Layer 2 of a small transformer language model trained on English Wikipedia (10 layers, counted from 0, width 128).
A neuron adds its activation times its output weights to the MLP's output. To switch it off is to set its activation to zero at one token and run the rest of the model.
A neuron's activation on a vector x is SiLU(gate . x) times (in . x), where the dot is the dot product.

Input weights of the MLP neurons that the questions are about. A number n stands for (n - 500) times 0.0022.
n7 gate: 657 527 628 672 419 439 312 349 483 360 402 335 548 733 266 437 561 536 529 546 553 509 465 334 531 715 567 433 719 293 491 446 256 618 544 479 379 474 438 711 711 560 407 487 551 473 394 543 637 451 619 460 679 242 517 452 430 521 618 732 399 624 465 496 495 65 451 767 439 500 665 422 491 974 397 468 561 611 386 496 757 648 474 451 732 487 717 523 660 345 789 413 310 636 612 317 359 608 334 736 854 400 539 574 572 340 315 513 403 290 385 567 531 809 379 630 509 496 240 541 379 648 686 321 698 421 271 399
n30 gate: 635 408 646 418 416 490 721 438 649 292 936 352 958 602 438 440 232 632 472 593 379 695 157 659 592 643 461 549 687 514 589 624 404 351 671 523 643 121 534 590 188 674 534 437 453 525 190 277 379 569 542 353 396 341 462 828 452 608 553 452 500 397 471 334 545 500 662 436 386 587 458 252 295 407 783 724 452 613 510 485 570 418 495 412 481 514 639 545 495 666 581 414 419 598 554 843 287 367 370 620 222 524 582 137 425 490 628 547 444 433 804 451 760 374 457 457 229 663 678 580 748 274 412 727 538 404 873 466
n82 gate: 486 762 530 628 179 539 480 867 300 618 545 456 349 579 655 338 368 385 528 150 647 566 820 578 688 590 455 354 465 394 606 601 464 734 465 859 418 133 673 461 543 720 341 545 576 510 448 490 362 325 404 753 565 328 630 413 495 615 97 818 313 256 418 548 515 535 350 445 107 416 220 471 422 370 380 412 611 490 397 560 727 281 416 465 779 520 434 728 420 244 708 408 490 385 901 596 515 838 578 686 431 583 760 554 453 722 351 254 350 378 690 301 490 416 524 393 445 410 645 637 359 666 460 557 452 485 342 421
n108 gate: 722 666 561 635 637 491 405 287 522 366 482 714 650 596 709 478 397 394 450 500 535 460 235 487 430 363 235 717 681 436 793 442 491 435 548 546 436 300 548 504 496 335 601 220 529 289 685 389 552 385 475 342 442 522 581 671 397 500 452 686 578 685 509 500 562 629 354 667 774 604 395 333 406 610 804 624 351 567 340 385 598 603 622 688 517 340 710 760 778 449 509 354 222 583 562 445 331 534 590 651 526 699 517 470 396 709 598 342 213 478 290 381 192 653 419 346 690 611 677 295 735 530 588 332 606 349 565 288
n120 gate: 350 405 517 331 346 572 239 640 675 466 478 534 568 604 695 482 607 461 582 591 345 642 462 526 439 737 311 592 456 576 716 544 568 218 682 815 737 411 543 572 558 408 513 335 417 188 567 373 526 605 370 430 122 558 555 623 274 571 435 436 332 563 296 703 261 452 478 535 500 478 525 381 644 605 378 618 492 475 350 641 735 573 435 365 753 659 491 367 434 428 289 735 254 459 627 425 414 855 350 599 465 406 659 513 417 271 593 276 948 543 562 461 657 526 365 594 496 368 460 580 521 470 404 347 551 277 750 461
n292 gate: 414 617 601 477 619 588 593 515 496 461 764 270 615 263 603 456 442 461 500 530 500 672 657 523 430 674 583 441 587 477 127 695 565 619 484 519 424 549 547 789 321 281 465 598 354 480 590 527 516 769 711 476 528 476 576 515 585 504 403 562 457 530 641 424 436 758 453 476 466 570 635 182 657 409 405 414 645 466 292 496 536 681 508 206 675 461 352 656 459 184 412 535 485 525 480 572 364 333 369 257 516 689 457 508 564 241 530 199 370 658 624 677 543 438 390 281 543 448 425 460 439 654 594 468 549 512 523 531
n7 in: 260 643 638 474 316 738 641 567 483 448 443 683 309 603 365 553 479 526 385 343 573 558 462 449 366 513 732 417 596 327 482 588 468 453 522 496 648 572 530 601 645 768 699 717 367 464 508 361 461 518 842 539 754 442 706 238 551 270 590 432 362 679 585 424 381 605 504 500 352 453 595 602 750 491 416 414 771 567 410 504 376 636 323 643 513 337 372 553 706 563 428 534 445 390 531 412 440 336 346 765 361 457 453 632 281 492 534 504 532 671 251 574 775 440 799 368 811 324 417 266 746 436 717 805 353 299 375 513
n30 in: 420 551 343 477 420 505 761 392 609 573 859 850 282 588 215 627 450 626 838 487 693 657 609 637 643 261 495 223 575 342 575 287 423 377 583 451 631 604 795 685 491 375 454 495 385 609 384 518 721 533 625 588 795 244 262 473 527 361 532 669 472 692 355 509 410 439 421 575 536 555 540 382 387 523 522 670 287 674 281 575 287 377 491 556 464 610 405 562 474 477 572 354 450 726 444 656 265 739 108 482 468 491 697 618 168 780 536 495 717 537 420 360 556 403 292 441 144 369 589 472 523 537 287 731 684 569 376 491
n82 in: 495 296 568 307 500 243 519 387 720 163 349 538 581 664 362 307 428 241 399 519 457 764 400 222 592 377 377 313 647 670 820 347 399 562 447 662 462 547 389 783 532 186 461 588 676 664 472 420 485 618 701 364 244 584 604 415 400 289 548 596 461 617 301 406 638 352 711 642 495 370 546 495 324 255 491 536 699 678 428 176 619 361 370 189 524 510 227 594 463 368 736 281 709 711 367 327 326 831 275 567 699 706 389 533 532 438 528 694 540 395 444 568 784 563 547 581 608 416 289 441 448 452 597 364 806 250 635 889
n108 in: 724 492 443 639 446 633 282 304 492 593 475 359 625 533 600 663 524 327 473 351 793 500 235 395 602 599 330 571 438 480 617 559 573 399 217 383 540 245 524 524 477 429 455 574 500 248 524 297 500 413 555 471 546 492 675 740 423 334 516 374 484 563 496 488 538 741 525 830 620 691 606 524 456 483 627 461 460 453 492 662 504 641 675 664 592 455 668 634 625 480 660 303 356 448 591 298 508 312 520 630 582 492 484 460 520 792 552 340 244 613 583 311 636 463 624 399 599 533 550 600 741 548 406 304 803 119 345 334
n120 in: 593 434 619 320 607 444 578 333 509 649 394 561 340 408 590 599 678 615 283 551 404 423 362 199 478 585 349 670 438 500 482 388 381 596 385 563 414 607 452 487 508 649 663 403 538 229 445 573 425 776 292 473 469 288 547 582 660 743 268 456 680 848 457 440 312 661 709 531 599 614 445 444 815 754 415 726 724 441 383 911 648 413 417 98 281 448 514 577 362 560 307 569 573 309 665 615 430 547 378 705 465 491 740 275 597 427 509 341 610 443 546 491 438 399 457 582 175 272 371 396 651 604 557 578 556 369 298 631
n292 in: 421 529 614 443 533 629 488 516 569 386 574 416 564 610 713 655 698 459 582 629 410 365 448 561 615 595 434 296 550 648 288 613 526 480 418 770 556 708 508 795 586 421 525 549 343 618 547 496 770 670 832 364 629 173 388 684 561 587 565 508 541 425 628 520 542 554 488 310 408 484 775 480 657 392 492 350 143 326 427 757 462 552 508 303 512 569 374 429 527 332 580 307 532 409 571 381 92 376 585 391 406 407 524 335 437 336 508 452 419 366 661 825 533 561 248 444 471 354 600 412 344 387 467 708 496 622 512 524

Output weights of the MLP neurons that the questions are about. A number n stands for (n - 500) times 0.0013.
n7: 428 559 402 484 459 643 300 503 536 530 538 510 409 549 472 545 428 308 414 614 520 504 591 333 348 640 456 428 546 511 558 401 692 584 634 470 642 422 552 616 618 650 321 654 415 588 476 256 555 629 563 398 601 490 622 571 474 666 312 504 384 756 580 814 269 497 310 320 375 496 461 530 414 400 335 421 379 297 688 525 513 431 430 563 349 474 567 590 432 548 446 372 393 496 493 422 319 558 481 536 497 643 320 538 453 678 654 664 789 662 610 314 416 478 389 440 493 353 529 510 293 508 647 626 609 522 558 433
n30: 673 825 316 660 504 594 551 426 621 151 785 490 581 504 384 420 665 597 496 257 330 625 452 465 496 602 427 758 549 518 536 445 620 577 640 496 693 534 500 508 563 709 193 476 592 486 507 465 403 534 685 589 567 461 540 551 205 500 569 519 515 551 444 380 586 547 576 308 455 477 381 181 455 403 592 444 530 674 400 487 497 482 623 566 511 443 437 661 284 613 481 691 435 677 529 355 411 456 497 459 517 559 304 457 465 514 544 439 392 457 556 558 445 680 453 449 514 584 836 553 658 468 489 563 600 523 643 651
n82: 518 690 458 185 564 395 366 554 651 368 408 507 352 699 493 647 387 418 393 640 563 325 332 555 383 596 608 436 563 544 468 622 521 295 532 669 540 377 539 853 400 271 463 534 365 344 507 510 366 585 492 402 497 587 227 537 515 570 507 394 525 503 479 523 490 369 429 555 575 573 533 403 709 458 334 367 485 408 539 703 443 504 481 562 193 301 604 397 458 366 393 523 703 674 288 595 479 367 533 342 405 380 534 471 580 403 439 307 646 600 460 472 363 822 608 481 422 511 557 615 511 365 366 458 780 489 541 500
n108: 389 600 280 579 610 404 463 389 894 256 430 646 489 485 422 430 628 500 363 402 590 322 549 596 319 408 463 597 561 466 643 489 496 597 460 456 348 421 430 533 539 255 412 471 434 507 637 400 694 477 583 399 619 277 336 618 567 566 592 555 725 479 461 677 517 551 320 347 370 484 579 500 575 457 593 688 409 447 275 281 389 486 614 737 321 500 608 626 442 551 561 442 548 12 414 485 722 586 510 625 528 394 496 493 625 457 708 547 523 422 526 356 269 388 270 360 380 457 497 524 702 537 631 224 438 508 462 440
n120: 467 493 446 430 583 541 431 391 646 390 452 348 421 372 684 614 484 364 553 751 601 256 411 444 345 450 636 433 386 391 355 463 604 402 663 695 578 681 523 522 635 458 554 472 329 491 437 413 494 453 421 427 349 409 441 676 663 500 620 455 434 536 428 576 459 436 481 609 432 514 589 647 551 590 343 463 487 560 449 320 521 488 442 463 490 416 563 600 244 604 426 660 448 629 620 537 430 491 562 563 555 373 654 459 563 628 308 567 621 697 659 519 370 452 370 755 515 541 335 503 418 395 324 273 471 406 668 484
n292: 596 438 419 413 601 437 431 497 583 485 515 451 722 591 337 472 546 338 366 395 642 390 470 500 465 651 511 550 599 311 506 591 359 503 359 530 500 370 570 538 371 654 545 470 390 542 614 524 198 586 441 485 551 503 565 540 523 488 394 386 547 379 548 635 523 451 506 372 515 444 614 330 386 398 537 542 510 566 460 602 477 589 467 657 491 566 583 522 464 565 452 633 543 350 506 623 661 339 430 744 629 547 284 645 590 413 531 539 895 684 598 457 534 404 488 377 562 405 340 585 409 582 527 433 754 529 494 597

Each question names a token from some text and the token that comes next. It shows the vector x that enters the MLP there. A number n stands for (n - 500) times 0.0044.

Then comes g, the gradient of the next token's log-probability with respect to the MLP's output, scaled to length 1. A neuron's effect is roughly proportional to its activation times (output weights . g). A number n stands for (n - 500) times 0.00072.

"ce", then " 19"
x: 454 673 440 383 613 434 531 595 440 465 413 426 406 597 601 375 440 715 247 549 703 583 512 507 468 230 565 464 424 478 196 423 388 612 554 438 525 583 419 582 453 446 585 405 598 378 428 541 428 411 525 400 491 402 370 467 539 450 378 457 569 279 560 609 599 363 517 564 426 404 766 546 393 427 437 483 459 624 314 498 572 614 352 523 469 693 609 391 387 465 628 494 604 302 373 515 430 595 752 545 690 613 569 708 492 406 675 290 585 543 645 482 633 460 411 462 595 418 666 422 435 394 517 436 544 474 441 534
g: 540 717 531 535 603 366 315 304 404 395 396 575 523 518 405 333 613 544 654 565 583 523 569 319 698 460 599 340 467 609 597 384 448 491 556 332 491 660 386 376 573 557 412 762 552 259 659 274 520 434 256 558 362 411 327 496 578 561 700 494 524 470 398 600 635 568 339 435 550 728 642 655 680 367 474 686 632 339 460 539 492 282 466 468 405 539 457 516 229 540 679 467 416 512 542 266 437 593 590 475 456 563 455 466 500 578 495 371 523 315 297 621 620 547 462 459 83 416 608 327 555 634 526 650 634 564 469 660
Which neuron, switched off, raises the next token's probability most? n292

"s", then " B"
x: 533 568 450 628 548 593 628 616 808 584 457 486 399 407 483 597 511 450 273 438 546 439 540 415 422 474 549 366 659 610 415 538 540 446 564 415 577 633 380 574 705 301 461 558 397 569 500 685 500 510 434 339 696 360 513 550 547 508 547 504 527 532 552 592 597 316 652 524 499 671 638 567 496 766 550 618 527 590 419 316 523 492 418 438 348 573 556 535 500 586 562 447 632 238 422 621 679 556 489 549 558 457 479 466 422 717 519 248 564 573 294 471 630 464 512 375 561 518 476 584 553 452 553 363 424 502 593 657
g: 247 353 824 529 605 327 529 443 592 478 479 578 512 627 728 314 613 384 372 461 376 466 634 282 487 406 522 475 580 654 713 461 551 550 533 441 432 405 519 497 561 701 363 461 540 324 575 493 588 516 318 382 485 474 475 553 560 707 593 411 532 431 478 394 384 479 457 433 713 567 404 669 600 446 433 282 223 418 341 407 470 398 516 622 579 617 655 360 393 626 324 477 429 487 361 396 361 902 426 683 264 531 473 470 326 700 520 327 496 370 564 303 371 519 632 566 443 454 413 418 365 497 593 590 499 585 753 370
Which neuron, switched off, lowers the next token's probability most? n7

" group", then "s"
x: 527 304 387 590 551 436 473 498 589 538 640 452 331 490 474 490 513 443 345 486 311 358 606 518 538 347 409 601 474 433 449 419 546 487 583 418 578 508 457 515 519 340 493 624 582 500 463 523 654 629 296 566 574 425 510 548 173 526 531 256 391 477 600 579 654 381 440 410 498 561 569 592 504 770 448 552 597 548 437 409 595 504 341 377 320 391 569 692 332 601 533 451 565 478 605 534 514 574 427 847 614 482 400 632 342 507 715 423 692 591 557 546 431 229 416 545 601 656 656 572 477 408 578 371 557 461 738 564
g: 250 560 411 350 369 517 465 668 395 550 555 550 324 540 648 492 496 413 764 434 404 453 324 460 406 467 359 428 497 327 423 554 680 643 403 762 452 540 477 622 405 346 457 347 342 352 376 211 446 477 229 586 636 568 539 493 263 661 535 321 438 382 305 485 443 507 398 482 352 523 620 716 351 381 433 590 485 585 825 684 267 308 540 606 370 522 588 561 364 481 646 573 368 485 417 390 274 396 610 698 589 567 586 611 650 451 588 492 551 433 348 439 477 442 392 518 501 394 405 493 664 431 412 416 690 611 460 656
Which neuron, switched off, raises the next token's probability most? n82

".", then " For"
x: 475 282 475 611 602 528 525 533 647 479 579 454 475 495 381 501 682 371 498 410 611 375 534 462 376 348 649 554 551 589 541 282 692 540 552 440 506 490 442 437 633 266 326 453 544 518 463 434 650 600 593 360 595 487 593 407 400 437 369 565 709 520 498 501 476 495 581 545 344 603 706 661 482 465 405 653 577 464 371 372 424 616 430 423 485 500 405 709 347 548 609 412 665 328 333 456 243 361 663 468 524 556 384 544 521 446 460 459 672 656 661 523 448 266 423 480 385 432 396 458 586 394 450 409 551 437 635 594
g: 568 430 444 370 508 459 298 517 520 421 549 662 408 579 437 467 512 568 653 379 738 585 685 593 319 514 745 627 346 556 375 475 382 530 408 549 447 697 581 511 560 497 689 447 350 311 439 449 479 710 496 575 648 466 475 681 510 313 758 449 486 533 308 588 502 612 756 425 693 340 552 408 362 395 623 413 497 481 413 622 319 361 697 581 318 506 552 346 632 355 479 423 762 440 612 567 674 249 516 423 568 552 400 537 430 761 558 331 539 618 626 392 514 572 689 576 555 255 413 502 675 368 433 222 585 544 479 375
Which neuron, switched off, lowers the next token's probability most? n292

"S", then "wi"
x: 411 263 395 519 652 456 487 720 490 625 527 391 269 445 495 671 586 512 406 413 403 334 542 332 621 470 625 480 531 533 528 374 640 466 668 419 576 478 445 499 688 535 332 673 605 574 418 564 382 637 381 326 582 476 546 749 572 637 336 435 435 532 363 489 696 425 551 477 431 378 457 519 526 580 611 611 517 635 573 242 510 519 331 472 349 438 526 536 393 421 486 443 591 374 686 531 443 544 337 535 427 545 530 494 459 581 542 302 627 539 591 635 441 567 415 262 576 494 457 835 516 439 510 328 377 369 605 481
g: 734 411 838 403 365 517 454 368 645 394 562 670 407 316 781 498 353 510 501 598 463 535 565 614 395 316 510 380 791 590 464 584 555 484 517 264 713 544 527 720 435 682 527 525 507 429 422 649 524 541 500 363 710 232 363 621 523 442 467 624 567 235 461 498 442 466 343 433 286 315 596 592 457 864 422 394 507 396 534 489 609 658 544 414 450 270 486 616 505 552 311 532 548 573 362 450 449 506 506 523 708 533 561 529 590 428 357 703 379 502 430 649 566 490 421 369 326 457 439 567 421 533 470 534 563 295 485 299
Which neuron, switched off, lowers the next token's probability most? n120

",", then " pro"
x: 472 367 480 602 567 483 603 432 643 418 413 482 501 471 403 461 421 457 462 497 400 417 572 457 415 457 551 570 506 670 422 415 605 464 519 527 394 529 486 532 707 483 244 572 571 606 408 600 640 588 539 424 503 416 427 387 434 406 381 557 511 419 516 561 530 512 527 465 457 525 466 707 519 345 574 850 590 466 371 260 371 695 539 578 401 493 504 636 303 634 564 487 527 332 536 489 552 417 628 551 512 566 473 528 372 426 773 468 653 774 496 532 338 266 307 644 546 332 532 595 533 450 609 388 634 399 521 621
g: 497 485 535 688 176 353 609 548 625 553 519 603 595 545 514 543 496 487 693 507 482 662 727 446 345 330 633 451 767 566 661 543 440 593 186 510 320 481 540 496 590 422 592 628 696 742 781 340 532 418 406 621 481 455 615 463 404 460 597 340 559 369 731 504 597 660 574 489 319 613 284 526 352 472 609 606 527 534 453 433 592 548 673 482 347 296 440 647 591 567 492 438 572 582 480 452 628 685 315 643 619 453 448 506 481 463 377 487 398 544 539 443 309 343 399 290 499 744 220 266 532 520 534 607 400 572 387 541
Which neuron, switched off, lowers the next token's probability most? n82

" the", then "y"
x: 631 407 427 574 491 579 424 492 654 480 536 478 478 472 426 554 502 278 543 412 613 398 557 527 421 392 453 462 471 390 658 426 656 359 530 432 430 497 434 462 605 193 448 565 479 463 470 493 645 576 450 342 703 379 564 553 555 547 481 484 739 517 541 726 627 500 414 464 480 577 505 604 578 510 577 559 429 461 374 142 537 588 454 502 377 492 731 622 442 612 558 647 481 203 471 449 621 440 498 541 561 578 537 503 472 612 669 319 584 547 314 502 508 388 462 509 304 542 565 433 643 524 573 393 601 434 551 561
g: 468 520 412 535 529 365 423 545 366 270 348 480 574 346 415 415 639 443 643 521 591 556 457 545 676 271 405 610 636 459 606 445 591 468 397 639 567 347 532 537 645 484 678 587 541 493 360 651 454 516 637 588 416 246 530 746 591 548 625 899 608 276 483 669 458 517 429 510 616 408 789 418 338 471 720 330 288 500 530 459 533 620 342 483 397 533 529 658 568 629 432 579 435 542 399 421 470 367 604 709 478 492 394 282 718 580 436 456 545 465 272 663 427 639 670 450 559 385 228 643 350 434 617 679 451 464 596 385
Which neuron, switched off, lowers the next token's probability most? n108

" Sp", then "a"
x: 465 464 485 606 722 481 610 505 612 504 692 396 406 548 447 756 640 560 427 429 520 465 574 384 575 449 581 561 413 458 473 419 663 504 435 434 372 438 599 526 572 232 411 522 507 566 283 649 397 774 464 311 457 296 603 575 518 419 546 487 523 491 524 684 639 408 382 548 398 407 563 632 669 740 565 478 444 609 603 239 367 607 419 537 275 631 587 565 360 471 571 663 449 439 688 491 522 531 508 518 616 555 454 618 588 424 359 310 512 501 408 662 463 387 372 458 496 570 435 537 428 454 483 492 598 401 472 764
g: 687 576 464 586 316 418 459 553 461 550 457 221 704 626 454 551 627 350 603 297 424 397 480 491 609 444 624 564 556 628 519 587 613 493 438 422 330 559 533 523 393 713 529 508 496 720 342 607 214 427 393 616 441 728 519 402 533 566 237 638 548 407 273 368 665 702 452 412 529 606 355 666 643 374 699 305 503 642 426 616 533 403 694 606 535 490 332 485 332 474 481 553 678 400 422 473 553 243 532 589 421 754 325 685 569 336 590 484 758 467 536 310 452 487 398 465 609 341 469 464 469 412 453 472 526 503 506 786
Which neuron, switched off, lowers the next token's probability most? n292

" sold", then "i"
x: 353 309 360 580 558 528 542 554 589 540 711 606 438 436 518 621 477 661 360 565 500 344 347 583 547 441 443 598 447 574 426 484 442 445 324 479 471 363 554 418 483 357 449 664 677 547 326 379 598 517 437 502 619 401 555 568 286 447 590 425 588 420 381 681 731 555 493 507 318 391 375 547 758 726 626 707 369 551 606 382 519 546 595 528 497 473 606 604 418 679 495 664 602 473 415 611 641 447 575 670 630 594 472 514 356 568 487 426 722 448 649 584 453 338 356 580 442 580 575 626 397 439 540 387 748 511 675 688
g: 622 597 265 593 598 394 332 668 324 562 541 472 714 316 429 504 730 603 608 285 646 617 752 415 576 628 577 391 587 492 512 573 600 420 393 529 613 421 477 504 376 502 496 575 533 463 579 507 390 661 497 338 591 467 224 493 575 491 456 667 736 569 160 701 611 652 485 581 584 456 489 491 588 493 588 561 344 550 638 630 728 434 413 453 639 828 506 528 510 489 472 776 437 566 648 251 683 465 558 484 615 530 518 532 467 475 602 703 471 433 580 562 431 533 476 225 605 469 539 714 479 466 555 257 436 566 509 720
Which neuron, switched off, lowers the next token's probability most? n30